Layer 6 of a small transformer language model trained on English Wikipedia (9 layers, counted from 0, width 128). Numbers have three digits each and are written without spaces.
In attention head 1, each number of a token's query is one row of weights dot the token's vector x. The head spreads its attention over the tokens so far by the softmax of query dot key.

Query weights of the head. A number n stands for (n - 500) times 0.00056.
q0: 304671452698593286572621267509239240567433735641433564634472380513563388331419590574650467536794449428435360775275368466086651568438275390423330669546431584382535571613365265322632514382288482482495459364307709640339815288384449695421554804416292387446528565574509352628801416450867364487553595513124581343522550593474451592809527396614398465800453582427413495293547204447249738533572
q1: 424524537571580413492564457511478340485469561464437588578551578336454385409437498609502512492552454533468453599360460538287579533579428491507330564531599607348488444597380405513542566495485587538551552563437606574379695462568409605576493605325521388485483566587571451507575505419536433519509519541493513564441454503509486500605495533572374397638398601333513591557463510487378710608434
q2: 389492498585497405594574259458421335524448543594526650547511330560589542415278536607655399488655430508509403660343571530299584528365569445503432569469372495487397500538428398364526480431329388637497486456576584435497674387442483611465436641497476494667491625494455423565687459528700509470500633551405623470626480446445486664529489308538421513565509436419559458393552378474293612543425
q3: 372556445540563467455529272580437476596472577523488551470549458458596363519553455532681435367534620354578581541357513570569455579442442411368632565599466461582486483523601532478532416432440411420333317418495542624492497522446591349437523574418414341679561564546556330537568393391619488536447596568384673355486595643471317495666322449402492641546518548646367255391523422628332660663562
q4: 596792517307552522620500629610643357592514439738471490511542354413669459332413469623404680433400566452525376520432635337258684579587634748575403431643417483490433436640563321402564507540607398500669658543562403695665437318457545613537548510507500723611511645493562475612541574575824521541463376536572526524548305400408599506442497590457456487532629708288651474688632468595503580315191
q5: 465526457422566508458625689485679632480482353384494505497376573515407585505514377401394517575455428432381402406612547427623354339536528597539502490508612472390659500442594538623568651574565490476575503449545555649539335542407514435563484415658418599441598378519530651420410518550418563386513408503515472659281421494535609471517508590413611505497626471429475631704522573464561332370359
q6: 523478437537365396459583301589368476544456560672621572442540444602613575527500552556609297532564506470568480586398519536426508619424350440472635495606318516521446644520519568491483403404441497525401445380455414396401601370395459517382528570517451281488503517576402429520569356511453371448456613604307635360596457554429475641584473422548389564588581403599476344164569528441355458623594
q7: 611292481466535409401597742411456478389517371537579659571586604313223413345525624610378387575348367560611465529656617674532463359582638542379453442609703642239464493518536431489399452455507726429572527712408503468462493661455427663468581582329569461199392171449439586527453520651416430424536463458542546600393395279465736596440457659617632445452591662431597639413413579450544374597591
q8: 520539555645373476384543451412343546321612519374788526735335538615324270608582657418500564618513526571543513637466424562445474464468402317654285574432412487566642430651506447525450527522541506552385574606408597486467523629515300517307387576363348369284537510553543474307649424474484517388294326550590592526401556277577675628619611484559730587602446614650490489410490559623549588610420
q9: 586581453304521666447529600526672486449467435663581711559632446579579544510468699557553431448376451409453445539532633554535572472530536486525412541515458408493611383439468435420516539375568505531505723424490560481455300374531591471556459433448622561516424563505360529618552547596530482573480634539561605465510470443584570453668655652377374442472431574495503550611458469583594472333407
q10: 577432433392394408605719441635483413616503510462460521540500188503310485333421388612660521418438639500486257579271393551387414483517633645231417648441492557659540466514335556328550335414639426352437439524442355555484625527591491715586510423500510575570553680476595465281434577432599298486527555470346525303612378401581375497360345346460349349455479607279621351633571542290586604810670
q11: 417422516500500623468586579455582547414563435444491517518506683521319686577292434557327590493422407458348400446657494384568478514633440538370479455514451519411448369457428264318627680658476514629472614382521594545537508578426512600618296514601377584428564520356370460492428508555330442508478456471415447563442497539534610418509675489530636438639468332413473757630584588471360421454508
q12: 542415506462627719496423569423493468496577510245529503525573676554319602581482378455345500443469472537497559303653724526500510398573408668361379405497604553665487500638624562570415451539601711620497615500317577515726284605442562385575582424542600627551362493307649587493258653422275619668527412523565346648386661420655547450389313401431576425324196572628616592635475642676589455402409
q13: 606388416510363439574613523416450381461500578656620693486581595625376686449524619439476618468590460616500267391650619614588430633451296554583425344564518662539503399448388398435538449538553615483486629421522428287646305573506535753462407335301399472182317408392582469524436529464347397467497444529459419556638612150693588515364444586500549624382379510747628612385483588250520527626639
q14: 576534504365452455495604664639450532565512445510513374549395534417602447451653463580551549544468423444540515412633462421490480498677521633456461448599540505431493452421462503198594550401654471428497664457593465434521339368542515631536377548360582531587505500423596538627611606576608452459529468547563487449593480413624502332583382527500522424555503606410553599556630623513574577465524
q15: 514565609380487504565550371558469633328520446355515714613549555652456730569246503360511529460452731318291269557572450282625531517483266450394413341434670362440463652604547686308325713420500456497366624506487558478587476558500485606590642550411486608437729557335296298521487490411427436503456648493464409544268673366530340484663408465356574460574522576470814560442571264635448657607380
q16: 517467546497437554638517605690544351618613559517614689287565404472468453558539463613503542602443589688552330425531632471443425456520322388453522632480559536607398500160416665548587586552615500402576788527583500615491683560561591808354456382851533630525514490435417576650416533855581542550474601513542553590377383326487533460214437352562569610479342635351655562567625637600490418497547
q17: 732519557622652614526637292508456536664495503473586642454403322541645608500489541591573398500579522530450520531528731550422610524519406368376444427369470521576646529347542503379475450516448530358616589514500439433419659462536588617377579500716556458553463514481601478539520603441674382538532616440544506573414671491466433450520353522495423393317376505760596465460525539523399486458424
q18: 553495359615745878525534476465633438375509353143629472540490684526280525496322365638262642396430362472360510179803573500505462359541424711309249441391562628786436528622536462270631611776520616855476608375371579575799287705393798375541448491490633593510388596495737476567257890617369616657495519396428163695481753288527532418534251500604505293553232665551761602728529601838604585534295
q19: 651552542275423747418344762365724508385645250274771374477478707606297467492568547456410704435301531629442433300850573556385531461589584617466455471483524356760394335229663526434531522554837637788571556642480406463715216685496628455604504395581492653589590438416756575474264665461366710538504379546719413723393619537471594252477462439295441425381536735519644660870478615445901513366409
q20: 593385660421516648355447747326639415495483332457632479586675395488578454627572466618149482416337718581438540256564649587600448303354481650462271405586331441645416370496467255612362421512898458768334483599500347307914123598553519451603345329562655357495393668526598632400310651513315558737403423356680310640462610606610728199509272453458425438338353659616477486722353574400556634593504
q21: 516408532500489470506623410329354344513330371460497497639582337705697371614542396359522612394475597674551642556394514648379463546386629326537483362580355518524395359580464387574360509568556172577453577554517361346601537573468404563459500512443320324616637604381529528519497428439380678539527564556694552482515500559497494469477415488485599497534436432543319327476443585487432773715460
q22: 361503449577491368672400367497592482273553463641357425636494527338369574527533612490386454441487554313516296373504525217343560613506717666528591500405648433530638525516343500356660436470470531497292541533500592658476519453590604403594557696438617490554656484522446368643599598625582331491423669611377404438584440345372327462434457575585414548813503519392641561456692436590453468526481
q23: 697587467610522493507361466326282398539586530554536466599534518399450460481535728630343300554540380406524625607574684529274649527549605524467560381595463309301507256602529479731566400351726613615558406589646494432421605450356356576328530533583292630420500341524532824463544345503658629530441624542731592480350423641513576618390563604529645529284384486609367547570535514357551514420400
q24: 564389480589634333467404462395708585454571570509493484546576523436377443381467652579432188591506771475356365362439802597483632512549523654389692455428418609500609594383599681337678356461311531406471367508397579590500421460530549513452363488494680487430639366592580567481532579531447294359476547479432319423512545510535396357513635488334321491579642641614470473565526402398453591407537
q25: 575416428312608632545337504544707605557382511423459581334598508569623537371330439473763359548408402630452579597549500698512209334526338313481551762403589523496763458336519500689424623478660683500704485336558540360334605646460527548689612226806447584604328389367342417063397538511454532618636178507544687603233454653643606475411511431392413445331300423537521521607388508512550453385511
q26: 554395529396319394541594564414732600593493545673627623437536563616357561581507629547500397391482446465431359395439528345410546556572602617493668321504434497626449490548785665427504370561313667791396465463576493718579418563400475312734355538365576786413591580346500222561578469139539325427331532652446426284535654466413340623348486426401493476443566391443459412437664259463415521580479
q27: 549478581429383508531667496368765507723555453338516360605508660535413441331372639537469346264592418441473481493619360484453463323464703798551510447552427342518310662454454541327580492564323518630526283503632725465286414522616529375450382475344374435591607557433507545657514561438389431162514478489711640325682584417518151541492572581518514610796504692437721396511714451504456686470694
q28: 302769372547619736333448492522480573627412372469447685504441614522422877692516473116284460469685653358452770448620504173607290488395288434630421555399627557578643266460385366584584464615496481496331365456471605430337313420599631401585713451767417464517636397574603433543735530400577357572288481541367451515573468376617352415662511562485346485406568469695384571561185441561453543682542
q29: 436731582690697515391628469634668477401500415458427684438638445533426731417500331665536514451542546528571468537488535389614430420439373671634542623406394503520456649612337422496267479760684374371412396414330477308597566569385569500500465507539700316459407532679513468199602480786313332507486590347236405558452421418447493592344527299520426424602475326593648481483496542573483287347469
q30: 283347554633669295560648277390561645379421631477234466574411500478375561634613550483295510488667517470524428381477298403728561487536457660463528230483533631448451523430555408526444682526354421554384290533478497382666429553449576393590396803465683521615465600653487442568602611413446362530526587577362408553500628471424441352553358544597510400763458325493414525414594462560318429720407
q31: 426432711510585517470667327391535532537522506412407610530526543541687429467530503446655497506131532516510590488439483627503472509424399365531474488368572549485326534363401350633325535458557577472548450519562412336573692559494516641629472613429638467456263497427387580453728433472713678518629575434664708714286606614562679411405448409470637476427334556577400459401419414570500472500469
q32: 458425513512428566378416518414530562539453493454551464486505555425534566585653423579432667472441530604556516360434579471604601546518456504527430408507592636553558504445509651589460416507602606516449575657524474398513491466565431353509566385472625566476599465500615530442414480441366535554475623633587413599529375600504507422443529457491327511461412537586442564588441646572564396577597
q33: 662332474321567677341530692524660598420493307446523464394478584392397542678643336522329620408278576579456640299591592454760420446608597658511510321547598447517524349366607646699478493666775525500548600598568308427574348596643541371687496336556672646454452349423534544442281602479328544578440546503798405600447438566541542355379489554469693393379437439419465461749519767614724453441400
q34: 235741625356459355434620481613538482550621540601470390609568570275571463500546441510529507452443548525555409536460461456289697626614381678487459406525428546433454364402630381620464532558517463522651528597616447651488602400488475523518576638503475595727536646564521500666579537625743406345404393733449613453472394422422360253586562629579509524554690554283537589425624452433452621312406
q35: 322640600626415389466554405364336458469633652647416462522548447528544563385500567476640380563653452471563443650480359547325518570434418439474434461456381595472468497613472302420402467319340590494380386544450536459379610360503418530254538620382316332491436512506466413560533377564582382401543515562256599485640476443416430535599590535571331531593589453551475529357384359391308467464658
q36: 492487610440525511444391712538632513514597347481506306469465607488497394536598463549360617507375535619503571336638497434562388527640468650561527388521625479503632440539702438636351454618687482615514497568548542531572406566563549342569492433585591591526508475419563484462444549529399610508417468541553466503450536480434503392461482657451697467438481604526500592645566386638663476254408
q37: 696456378389204537504630545580573471507352407538507514608622431452482529621687547354489607448568486731703500336571447460805400548520382555561487313600694607510254507251454458582673353507540594390660500554529359270593317575643690451546391434525613504265390482566523654673412580534432539631584476477598547628628550548575540340475570643487580687344599466662533411442560615305610414668632
q38: 519578512491523516455591512546540426529587610348368664337515490506542370535353509660704446597603325307335406652381483507268634533506408519636472541369410376380524396500468315292478702602374488485509301487426617610287528473463542777491582609409485427656535606531361457460528459476615472515518473506376580518434519402497470478541575455477479346636509540392730618449572361468299757488518
q39: 497407321524528665574545466378513491454375435300472610461731419588447421427384414497441677390590490596442521487408597429528403347445342569490307583329566474642698461729561510583590462545496461668374600264428835717597429596313442514718587416380572535332410493449618404399518565609470572704376593513452345483497585314699530571413428413436562487378354630561607446642586395676456591654407
q40: 356651463533386456514628522396541482537564405335603389580467546503387474329534398525380568390541492624575458461712585523454402438579535568643254544563612624589460447559479324524511597438506551579729511579541589370604525511654462475471397453444690528462494631346593672525552608659627539348473492435534489500551423384595537380526455527484526518660565587456567550602436588380606541503406
q41: 570492482451571636503427642415677524341467448373437517458437575455386503443512466466372565315283580494413538318591604446476494441544622612612442505622488657533654345579497339479383543573575606670601511463409524533468454640626522454601404481593492617533474500448508659363456613480542643544577315511505452612260675418594589477459458562388624419537365574515636570674401486637528563491337
q42: 738425453543523688487543524514518480497339453563458482700589516537429578586357389475304739521301485464429388361538584548452527425588597473254469543476582468401570586425454558526588630660574348515632719417483486590590512527534552460573479465705527694458644553387511346591581541677419491568565410488563338619601503497463625669399586497605585454374459304464555830542519583538624518419305
q43: 538793584476350291285417757645381434610543497574532278535586610475521428452683470473372721524433609587662334403628459320500409503523511566557572535720485516610226484395494524741444493594696404432507724648652333665651405577525675441442490458593516444644691552371634538564432529497544400450549480606513514517576356421388573454514305446438464616486577719399532500503552449433662510376737
q44: 350372447592516372628518362358446454544390662568436534446463443525508576521459534545480408461692399529477477552326356513583475498483463496500523414453452517396353462576512460468530522514365421412448401461560466503603534427475487520575471600402426376526497555532421380463581438439410435584495633467444443372608596626562474549589440395484400605470480378510487381350618458443289618658640
q45: 340449612430587542651552292517527334490527588497427380399570402396366397554349464518550578364644379524500673445431493677398419500392458478479665483425307629645439383491439460317643565405561509343436581370641413401475609369474526528514293622491515534671463617278500571445550652476542543627585646494360522390343503732503515434522365413552453457582360464548647224476438463627458536574432
q46: 486562481409555585340463543574497534521389378325566497451621497608567599459424415490384386409246563556337351265724596507595440493494475615372219301626507529704545426421408503590404470570598503620547625500428522577688467585572603524516639445534581490525418409446525584563287642697546687643529411427538434673399687369625552357528267401481449430557455728557613493729418460671682617581326
q47: 482597593525481701347728612402602291386544493427595729668496786474382496474343669655428663509258619269304450460428724727541437507432578503335406473661360541480503246504283221542425614497478555528535407555598454356409490369744364493480271456575520572463457514387447614605558459459431640421537572424702628596418563683520616433726500469416530517521558503500548481400432387526455745425338
q48: 977374518538372460430168736479586476555386587567433217586754437382555424720332522372650729434619353611447508572509434536366560448283508543482570429399585442331211573608428462540535508571634562593716511461482381567357320703422571531600478460550253728604565622391447508605449482467526546482456474454557571357750483480616507647282679623554594607364253552472532492588500492292556387504718
q49: 478535523525417626613592507393543440477658566350455504380431579604599615279200408627286448506450572436361493469405683492303464304510358490348413469435430528455521354463479518345459873634477475701496564506476490386613547518453391632589404313695354663546515577189296453496441517560468677598591365254364492627391614550615679428440461443538542599442330521604873631532644544741260522496284
q50: 509592586383508521618618660513658468512583511665388464647471476497500428500582589551445509507419469436402549470229382503390492584546795475508646511582540353397405505570575543436419489567319426556554380517526458572469621494476544271685503598471511593572688589633447334542575418372461532362585570471593603409597439527320340618488635355392511535537610438353596503411535346500461582443400
q51: 551388467447428364443451516432454566577522622484507452500542368424628621483517455525484373440636589648644514502354523604505477471509461425491466476505423513544570511568611505586355430406579489452468430440487481305549441448479341609509480452505564429573528477557582637484498469444396535562420489467494431444462630527629509475448447457467436480344495359602396414430399618289405447558540
q52: 580386514487472444491438459413496429514430637653395420573485591433548433543586691526500394527481476433480538506438519576351446461508607502586534454528481485471487502487523463693453442556482455346562567580571455449494633498601368529521496492469515489593567502487539575546526409391472527534432586477607516404498504604635500582493530526494437593460410478607336294498462573370404561467616
q53: 362286451457447375500551347450660321552375448479597634493622519755410477480122454500602334400356468409247293622447626746440461211445496449377450591585458283476442452419602550393749377510222371638514602463537576741520550388490506540585309507460397599136504409425530428557419452539532635465327546419641582542664574617410535623467590380452431466532705542333459496493653309384546568601437
q54: 553543729438205519573531758378509508528701606517853838391239422687671332384495625694406486458491408410549415717125524565307705357432537212625346683600325310479466352410571703547406598387647462352522655691635581606451587354492183491558244420473411761574653509456438482312400141203530402380640603529686678491401437672393393707559598366429661492385730496467593467405711478450435614447470
q55: 303450367558590385773522285570615487564430385674519347549500444417367527612612525316504500314546439436526441442570425519394536496462669653496530343575290361510424486537401721337629453685455360719420468475487567606377396408291531328483365729221670641431766423630520453594434524525610287276416613551330564310584468366287346533571486642631660534670496250324443465465504384398479381537458
q56: 518596491602470388334323395443409378713564507471629353560430105487534357507477586708504478669543471407544474676306760462180684593329454597429577534493370433222699426709573365566489345310779394641489404456297513446510305464572481448597435531726546515612262596627538680464401426486439563458373407431455458436571461658391645464459429468389693545449414536647423391525734401333453322375425
q57: 507604516669569493571490360408449522504487229361453331739459407656803529629240453497507493434557531382410483666559492155277582676451416254426516584520274530376566497673500445596651444523352346619441588494420567601490572453574438434402605408692182496533560462565535400370409546557676549483457507708374432517597392424465447338454543676641513523617482381438583471624738465436534640510429
q58: 411420438554366453440692544296537447366585497533235373472218412631340478420398401358445650515287453596510298352515400529553530370455687473483484743537471767552614621462384527319649459545386553715289420400475406407497436583570549260433356552497435382400569709507440251429497611434513524520575208439322451427645524496478576469640516440468393545703524577518525605583428449401456369596583
q59: 697438626355281433201401650550463544598581523526714526378659416562574337500580674564650510591401614704537452583412589642479570351416361545543463563620388355468468422311500436745366432376729578500520540602553519433416397562519299554548325291544503490475425503490437673339445352467374422516341345601664643438415473511560585412500662437497706567302572550582337579569476564269626497429612
q60: 367415385558594426762487402447596426470624482598330377497388437432507398575477616378510431475591334447435481470565328412363405582528622469437697464538490617460558562346436603257859513600306525640439434455414621705532567544413664487539538730396518654348585393593467339497500632459730533376531387554443417503550443426359364433477494576567528530715464484307641592572708445487449392607450
q61: 371698554267324476259629686299493622418751579518543208438327742632323730320543408496370354552651526507318390525662611468492656319619329523353503606563593417554478673611518425299400750365586522712590581493521556465524552570325413401329533536721478446318726564335433704511336550529474386511540772496338516434328655639630558514550671585454507426508446452548536420511450556367526418238515
q62: 532448457383445407451557594436428593424515391642661571640380480451265334364458331553436523426599519629805497461332379537642403287588667347398567447519436618437512527506569462611741481458477463550484614519655520612651634565541433223673370539612548403274526573478494478484629479589497590488366543562538346460525373557453622523429509528467645640541490556447391503648545806421593466551343
q63: 555696449561447403724500551379361476503639469437507572576669483582420429425513528640555510361513373469500452361514587366550481716582601472774559470623548576630659506353726430452545510331287525320583475439530494563380664295524707494331528558481641493386422661516563516665598537581569319448439675422521513519608511534429343474405660528461570446662646575625403364453513455381481573271388

Each question shows a short text with each token's key, already scaled and adjusted for position as the last token sees it. A number n stands for (n - 500) times 0.0016.

Then comes the last token's vector x. A number n stands for (n - 500) times 0.018.

0 "against ": 540557473468513439515494519444415456410398508613464435393366404534627673461388504644438493469514510536498417488514410418434461459534555481423599579480655449635522597572549546341511505483418440
1 "Bur": 364356424669325369670480477321484421562495212566433474455406549641541557555637490505598569502537696672383415528548433594342443428475748479457444501501717888792499455357595553447531413498455478
2 "ton ": 539500474539440565559504505467476451479509412554376367411401448524402653421661420513478481428651489532528528506507453534453460519398587438455565612486521641722518496327479427367606330553452439
3 "Alb": 405323618649371413646463424381429491544497316463436384468408526540500540505641463487548493521454276376411492389562497542444421483453776479425444536496592858811486461368432450494539375537431384
4 "ion ": 511458447472472535593516500522395459457521424578375341421382485490497601475573459508507525487570542477462550479528456494438438512415603404460579606476577684736520457339490397402564331584464422
5 "on ": 479551482447442457585536595497502450389403411535509397425424498503659544560488442549479538499426538480448570519458532437354369394582609434387514669436792591644451484466587542468527550440397464
x: 494529681527444483476475554428474569508507641591506485536463531483468563421499494551506424464471522433553483581492397375491455492554448493506497549490533337588554432490512477606456585368608579385425429544544544486465509471479451497567492546595503479496482577452451546512539433517540564362493492470510543468553591486519543513583414540452417526485516450455483518554523413445469507530360
Which two tokens does the last token look at most, in order? 2 "ton ", 4 "ion "

0 "of ": 487532453552457456540427524489412459440394474604496404429394423480615582469499412606459541442557518555506471472473474460428421490479563482455534577512686496580492530480546513465504545588423468
1 "Niger": 405387447617390428574551507408462422519474302439408345409342530585479669491592375535486548378535593607444408452519382527447467542448607432458521563499622820856504488351572434378636246575527474
2 "ian ": 583554497492491594516490467483448472466493430526412396410392467485473657472571393537531587439571460496544550452455454471534496512400508398462599544527527627655508501398549504376561323681460434
3 "des": 557383555641419469585397474416499384506477431509478428432433571599640494507552468560579506567532170356459554433527465529506459357500631511470496450423656839711482473500550485507574436557470470
4 "cent": 791504611597431426604363596449419457504540317604389409432511567583645491559526537496626466493420386308444611490499418540422545423530618491484545545453654785722436483386519535590584393640504421
5 ", ": 450466502502535577510473505554484442421421474616465345402401456523652550503541394630507530419527477449480575514463524442442470406474514465474621537572683508587523490446546531452509488561383442
x: 540493711448585508514513513464607593502464551495455537513502529504509490536460496431622519565489518515521496590398381540561497458507511544499460532495473496481499529474520468554473500450508469512501487477468509433586530496537269506577513644530506543586438534532520519491487160446511490494477500510598539490453542498528541505530498475460461439485505517546446467526478458528478523551522
To which token does the last token give the most attention? 1 "Niger"

0 "42 ": 391406587630598492566484517457423447425427410501501405434414494451670568570545520554470531523488515587530565513515451374373444454547547435440561544471771648726471453404597434470504570472499487
1 "| ": 452404517593515440549456548455446463417410371560512408445416478533664535531579452562503473499525481540476494492516467416414471487499588491447585531536797593694517501401518492504444569455517484
2 "Jav": 270279501595365342652450477411443378470433315484493394406400533524629560595591444534529467473544424441409594470535429363374368398576680379438400555393734862876432459388498459469537476477461407
3 "ier ": 542501482412510579565508525489434440435468415489395383413427461524419593513594466544403466469644563487554632511499486398464413494472581428417524628434671640724553489377481388443567458542515476
4 "N": 536482702573521370647488457412576400461446329445438426483391504576556466555639436633440518521511231304488620371441580469420383454460833580389471536550794844823524436360531437553435455543512442
5 "ú": 661620636423546475620438557520414488487416265429423422429397520711449641433691363321577485418552570423554615367363535520394399495397567495373451574466610795844530463383567591457596393465548430
x: 441516471486423438464545379516355492468551615527479469494441534427425475428481578454497441627533462493519547532516479494384539514575539437531545598447518437452484472460515450445516484451484570402479517441553475549456496463526511664391542505475481398486510380544430473479522366492474503560638437474437597427492595563596454512435547506451564471561593556435518496509504411507494468553579
To which token does the last token give the most attention? 4 "N"

0 "59": 389406520685522499506518583398349440493478311561487340459418554482728501590526447596603556560464633670535501562506446431416479476606601386439599529550811763783395417280497431568467437616537450
1 ".": 430347486652513506515466568389469500496415362571478337468455560470695498582594378525567533513384407506531564578475488496417459476525621497418480552527739734701419412293579448557488474610538454
2 "35 ": 490415452473529522566541533553470415492436365496536421509464543519718422559588494481543630547479444436573673571502476428432419564481549454442497516516835754733473361355501452520373556500537455
3 "G": 311333711629402323709413462423498452485527255511485498484419557562686498618621482514567507549478284350376578348484522434376407512433809568420515536559810949874488369369500428524428485549454496
4 "R ": 504504505436491495633473465446446517444529366458498353437392495476580492508652474536563584488518525450533604448574468378458421527522649495408563593540652709776573432326494406525502407517524399
5 "| ": 478568513449493504565474553443476477431451324571541380449433503509650480549635453531567527506509536455528603482464503451446462457512605479435572487589757629676518490358484469569432543513520457
x: 560508843478529454493505496537483477529468530507459474460482509518487473508505507482532495527526505530478501551539457513462527494539468527534494529485508481490403475484537444547487501484474497463558503636505504528504494489509529515479533518537478472522471527548517505505524214481521477499478471528552595457512513482343481469581546500516476497498529478479460550545489519449481507485500
To which token does the last token give the most attention? 4 "R "

0 "o ": 475521502578511430540433483481418513418434466585475408384362422498543606492531449604418537413561460496491511452455414468408448516481566467423621573524636524660563563438570465411576426552454479
1 "(": 485459517561513432546439505549427495429350443631476414420389446463686512507605443521535563474498464537495475542417533439359433516484583443428508543547733536639496500404507456499482502565469459
2 "V": 206271564641377290683520504429432425496428285461581452483371545529684517521575397408532521572536538526299549421565481432393375535483799550429425582512816840881419379317492374504435507542559448
3 "EN": 474446583529472405630483448401561444494421314433560449444383506560571501545654365345462555478469405419438660393449505481442437531403749604382395561533695824815489444365519378563470401600497454
4 ") ": 513515494479462553572497498484486504449473407561458352448403464491559481518662424607555511495485555501513558496516495444470477482454594425470573534569706661654567439355455440506439450563447454
5 "| ": 459544509496470528545478566490472482420404358576517377437435488485620497574639456573525449481502513463515586505439514449427471459486585444441593505586783597672563509358487493535461544513511472
x: 544482830460528492475488475517523449522494513510445491465521527499496505489507502497551492534455548513461486556524443554456496481516521518542494518503502462483411474499512454534543498478464531493575484634510504517509488489524515510521523542485452477531469535522564537487544220455545497462492477501579598437505518472348505469554546498486498508487508488498457544563450493416488490493528
Which two tokens does the last token look at most, in order? 0 "o ", 5 "| "

0 "21": 442415480710509453530514574413379428509493280565524389469419538446752475611601456578576574572474664670521505609537465444397512479539596411458596512553802783770401395283456426594433490599512481
1 ".": 448348472661507511515470582395465502486411354585438324466430557484684510572623391499583525531401404501527576568475488500397462482488639477421511542540729732720429409287575458564464481583516436
2 "57 ": 504422461475542534562533516542466435493446351520496419498437545465688488577651477469606620558522425431559691558512473409444437551457545398468557461518765746780461337314496421510370517490478478
3 "| ": 530457550555520461576469540457464468430436338577524396460426506544702480553610466543564522536511463400497588482468490438441480476489590474458572493579807646687504458389492496548397579485523473
4 "X": 561505666517451391716569511412390421425403253463522412454335474490621537530574392523475559523562306298499674355404584438366333488463727480422531569523799752852494408393510385495475447518471428
5 "av": 759698584404474411574530555552485394462485399456486331453451547521603477507614502519535474473516608402540607451466552477422351390600658496454383603391697795750489430416435428518569526462506434
x: 420447431449639435539490450606373550588459571487559454528476607574537521450493480454498487510538460498492461550532427562406438477492487498485541570506503493464449526480474404476600535447414515439481501455473609431456570428506464444533477481568405444485566529414433557565487326504534515492552438468392592530501432473554479693538467468454557463520537530548489512419564455434539525496525
Which token does the last token look at most, and with what share of its attention? 4 "X", with about 90%

0 "No": 494465425640373439617442521430393405499452355552485332471437549478747403618530467644562499560430741734396402547630407487416368395644714491443522500502834846808453403351471404631460485628487512
1 "el ": 506480502589458576515487543468399502465528434528494345424439468441512540507594462465482515480504407498533617518468435454438423478500600455427539571488573667660506497365490423507576455617517445
2 "(": 527420519583439480536458537527414514445367411640483435446403464458725470530624447409577548550463447471514526541429548434358424502489613438424453503521707585648431450381475463536435521561496483
3 "G": 301326714630400310709411465421484469472494271545507547468396526561673524596601451431568502559487293363387575337489524408372395518422831593414477531531756914860436389375506418477422466535451520
4 "U": 554471694464460335665459496451483489477550257429589472500409568483689437565656385333590648599438353319482651358492500473427458595440703589431390577557690829717452334399554429613440515591499458
5 "Y": 596589554390467426587510487498505476495483355443605483483404526466631465610692393429554619554502491488609569382452547475455440524453645571416401560505698814791423352295495379535451439602482497
x: 404522413421419498489498499583427534490545408492587535511490473490534495467487514545556505554520466496422470467469526552477492476537504436502499518446646583479523543496436562530523520444532432448507528423515532505415506425507489383489505395445468517442499504550523457507546137557538495568530353548395501516476460485512374480560580433476487543470530438516396509546470493600439476402450
Which token does the last token look at most, and with what share of its attention? 2 "(", with about 40%

0 "ay ": 478522514543517483532457480479440498410452494587460388387390442480594568520513499630452554470528484520482482490472430448429449450528573473423615545496680572633525555490564439425567456572414474
1 "at ": 467450513574466472574423538444431458436414449539505415442424474488660538479468508599556491546518487602451467517553447432409405390542629512414459574489685566642440521476542534476497552465399465
2 "Your ": 471389535586387467643429574371406439449321358549449387416416470532544629511542494480422486447504477544437512438394432480350391480502690550384430520476632766766456585400601511420582396672587496
3 "Ow": 408290580671416319660467571444518386503464319484494506459459559550578564579568583476532553461410278393383486420474486539296419478563675611398401595488718866809449520464596436486606438590540400
4 "n ": 501464468451444558561464521513476447481515408517441430444440453526487563472599441491517542466576525499481555491536473513477447518410602523405529585459592692699519475340491426418529360613492498
5 "R": 780611710573542376623463495487439449470424359565440416476410529539689549534653494515501487543569379300650618359357605423355429458419800595408560525593778772829500438428495381494424509519460426
x: 537522415488384524478554591628536456547474504456499517482466467631536455573511496470456468696453516466588495571452524535527518491497524448500387588503605536517501581533474510538539473467437439477504549494511543435382480463517587532457479580508543483482525483460451499490560161582455466443477510514490525475515459514548467549499636400472543465541473415511464571547473532505522441525439
To which token does the last token give the most attention? 2 "Your "

0 "since ": 499500528523513456516451494523456450439411486632586466445427457467749477587437501607533517498465518572487499469477474376429393433577560486454506532512771526590497507534562426460445596537421482
1 "199": 403357501660472494540478634316301423464390341567453295428398541597687556517483448533552428612500490601510479508512385443436487390675662425435464548457769714776338465368500466520483461578582433
2 "7": 398376493622436474535574526426428416556489318580485438494460576473751575546580395505645398637480335390497543527497467425397562450507584430520549530539783730758351337344484481568404527650489476
3 ". ": 475402525603507417582371540499401455446428386638465403432404453448674498490617415547526490456499488451474539477456493475438452428466575469433582570572727540629480484401546463480457535541462497
4 "At ": 512448531569464444569456515474542409409379465535499473441425461455756452536490534666574468595460454384473542461490545379435385351558631483393396572474721610678409493478520552500436592488437457
5 "the ": 531513575469492586537539506479475529419425369573490436432452420426677545516601412559537516466478460457509546397448523445448430469444589402422538575561724573628545488425520532488460539669481484
x: 551561498462488575501501506472566472459486473497492516492496499492454539477512513521498447491513504524474461576520571451487485462510519515504472504494496253523504498531469481502486489556507520530577496606480536493568489451498302506521529523486523518509521517462466511454501054480445480547456452450491529466488500463548405443569545472538555447489496514518551451494436525482479520480476
To which token does the last token give the most attention? 5 "the "

0 "le ": 480534493556500479540437475469409498427449484626424366385377425512507585461517492641434551439542474511473477455480407510421441490508597476400583608523643570621537579462571478442582427589477446
1 "rel": 234359426582436462585374523389482396596375319472374485502501550631539574520569466500584446514500665728431340477538388604457490344540723615475439448466705879801427492423642485518451466559493474
2 "ay ": 590530524480552605502500487543444511422474500521441396412435476498569557537571458608468522496537483488571567521472457409477465458481513450440606562491651610639546481452529451456534480596440472
3 "| ": 522454521555516479541468568484440495428427389615507387443415472513637504548601441561521490479504519450492570491451496461418470489479602463442592530595762567652538519383506476521447549514502457
4 "ME": 572497611545460390728570528353576393422431305441451406427376508543538555507595467458522487500449362322460664315429512405373347524514735507370392607424761849864482476443555419512563405549501322
5 "X ": 469558418361484491665590523481431443437499380469524434434403488498581495554589478542516527517488565513470536488546492344448382505539601453396543535425740738782526469367494410480499420511524398
x: 387509660482431453459487419520338502528584499542495555479505499504527509424509465504510561465483504543494528511550438456514470536463494525511399490491510482486559455472491534519488533444491471564465447576497601526457501546539354471495390423533539568489489434480485437507514220551537469464431491560394570490474363489548428456540564642459496569505582492498488470502402476432481523477558
Which two tokens does the last token look at most, in order? 4 "ME", 0 "le "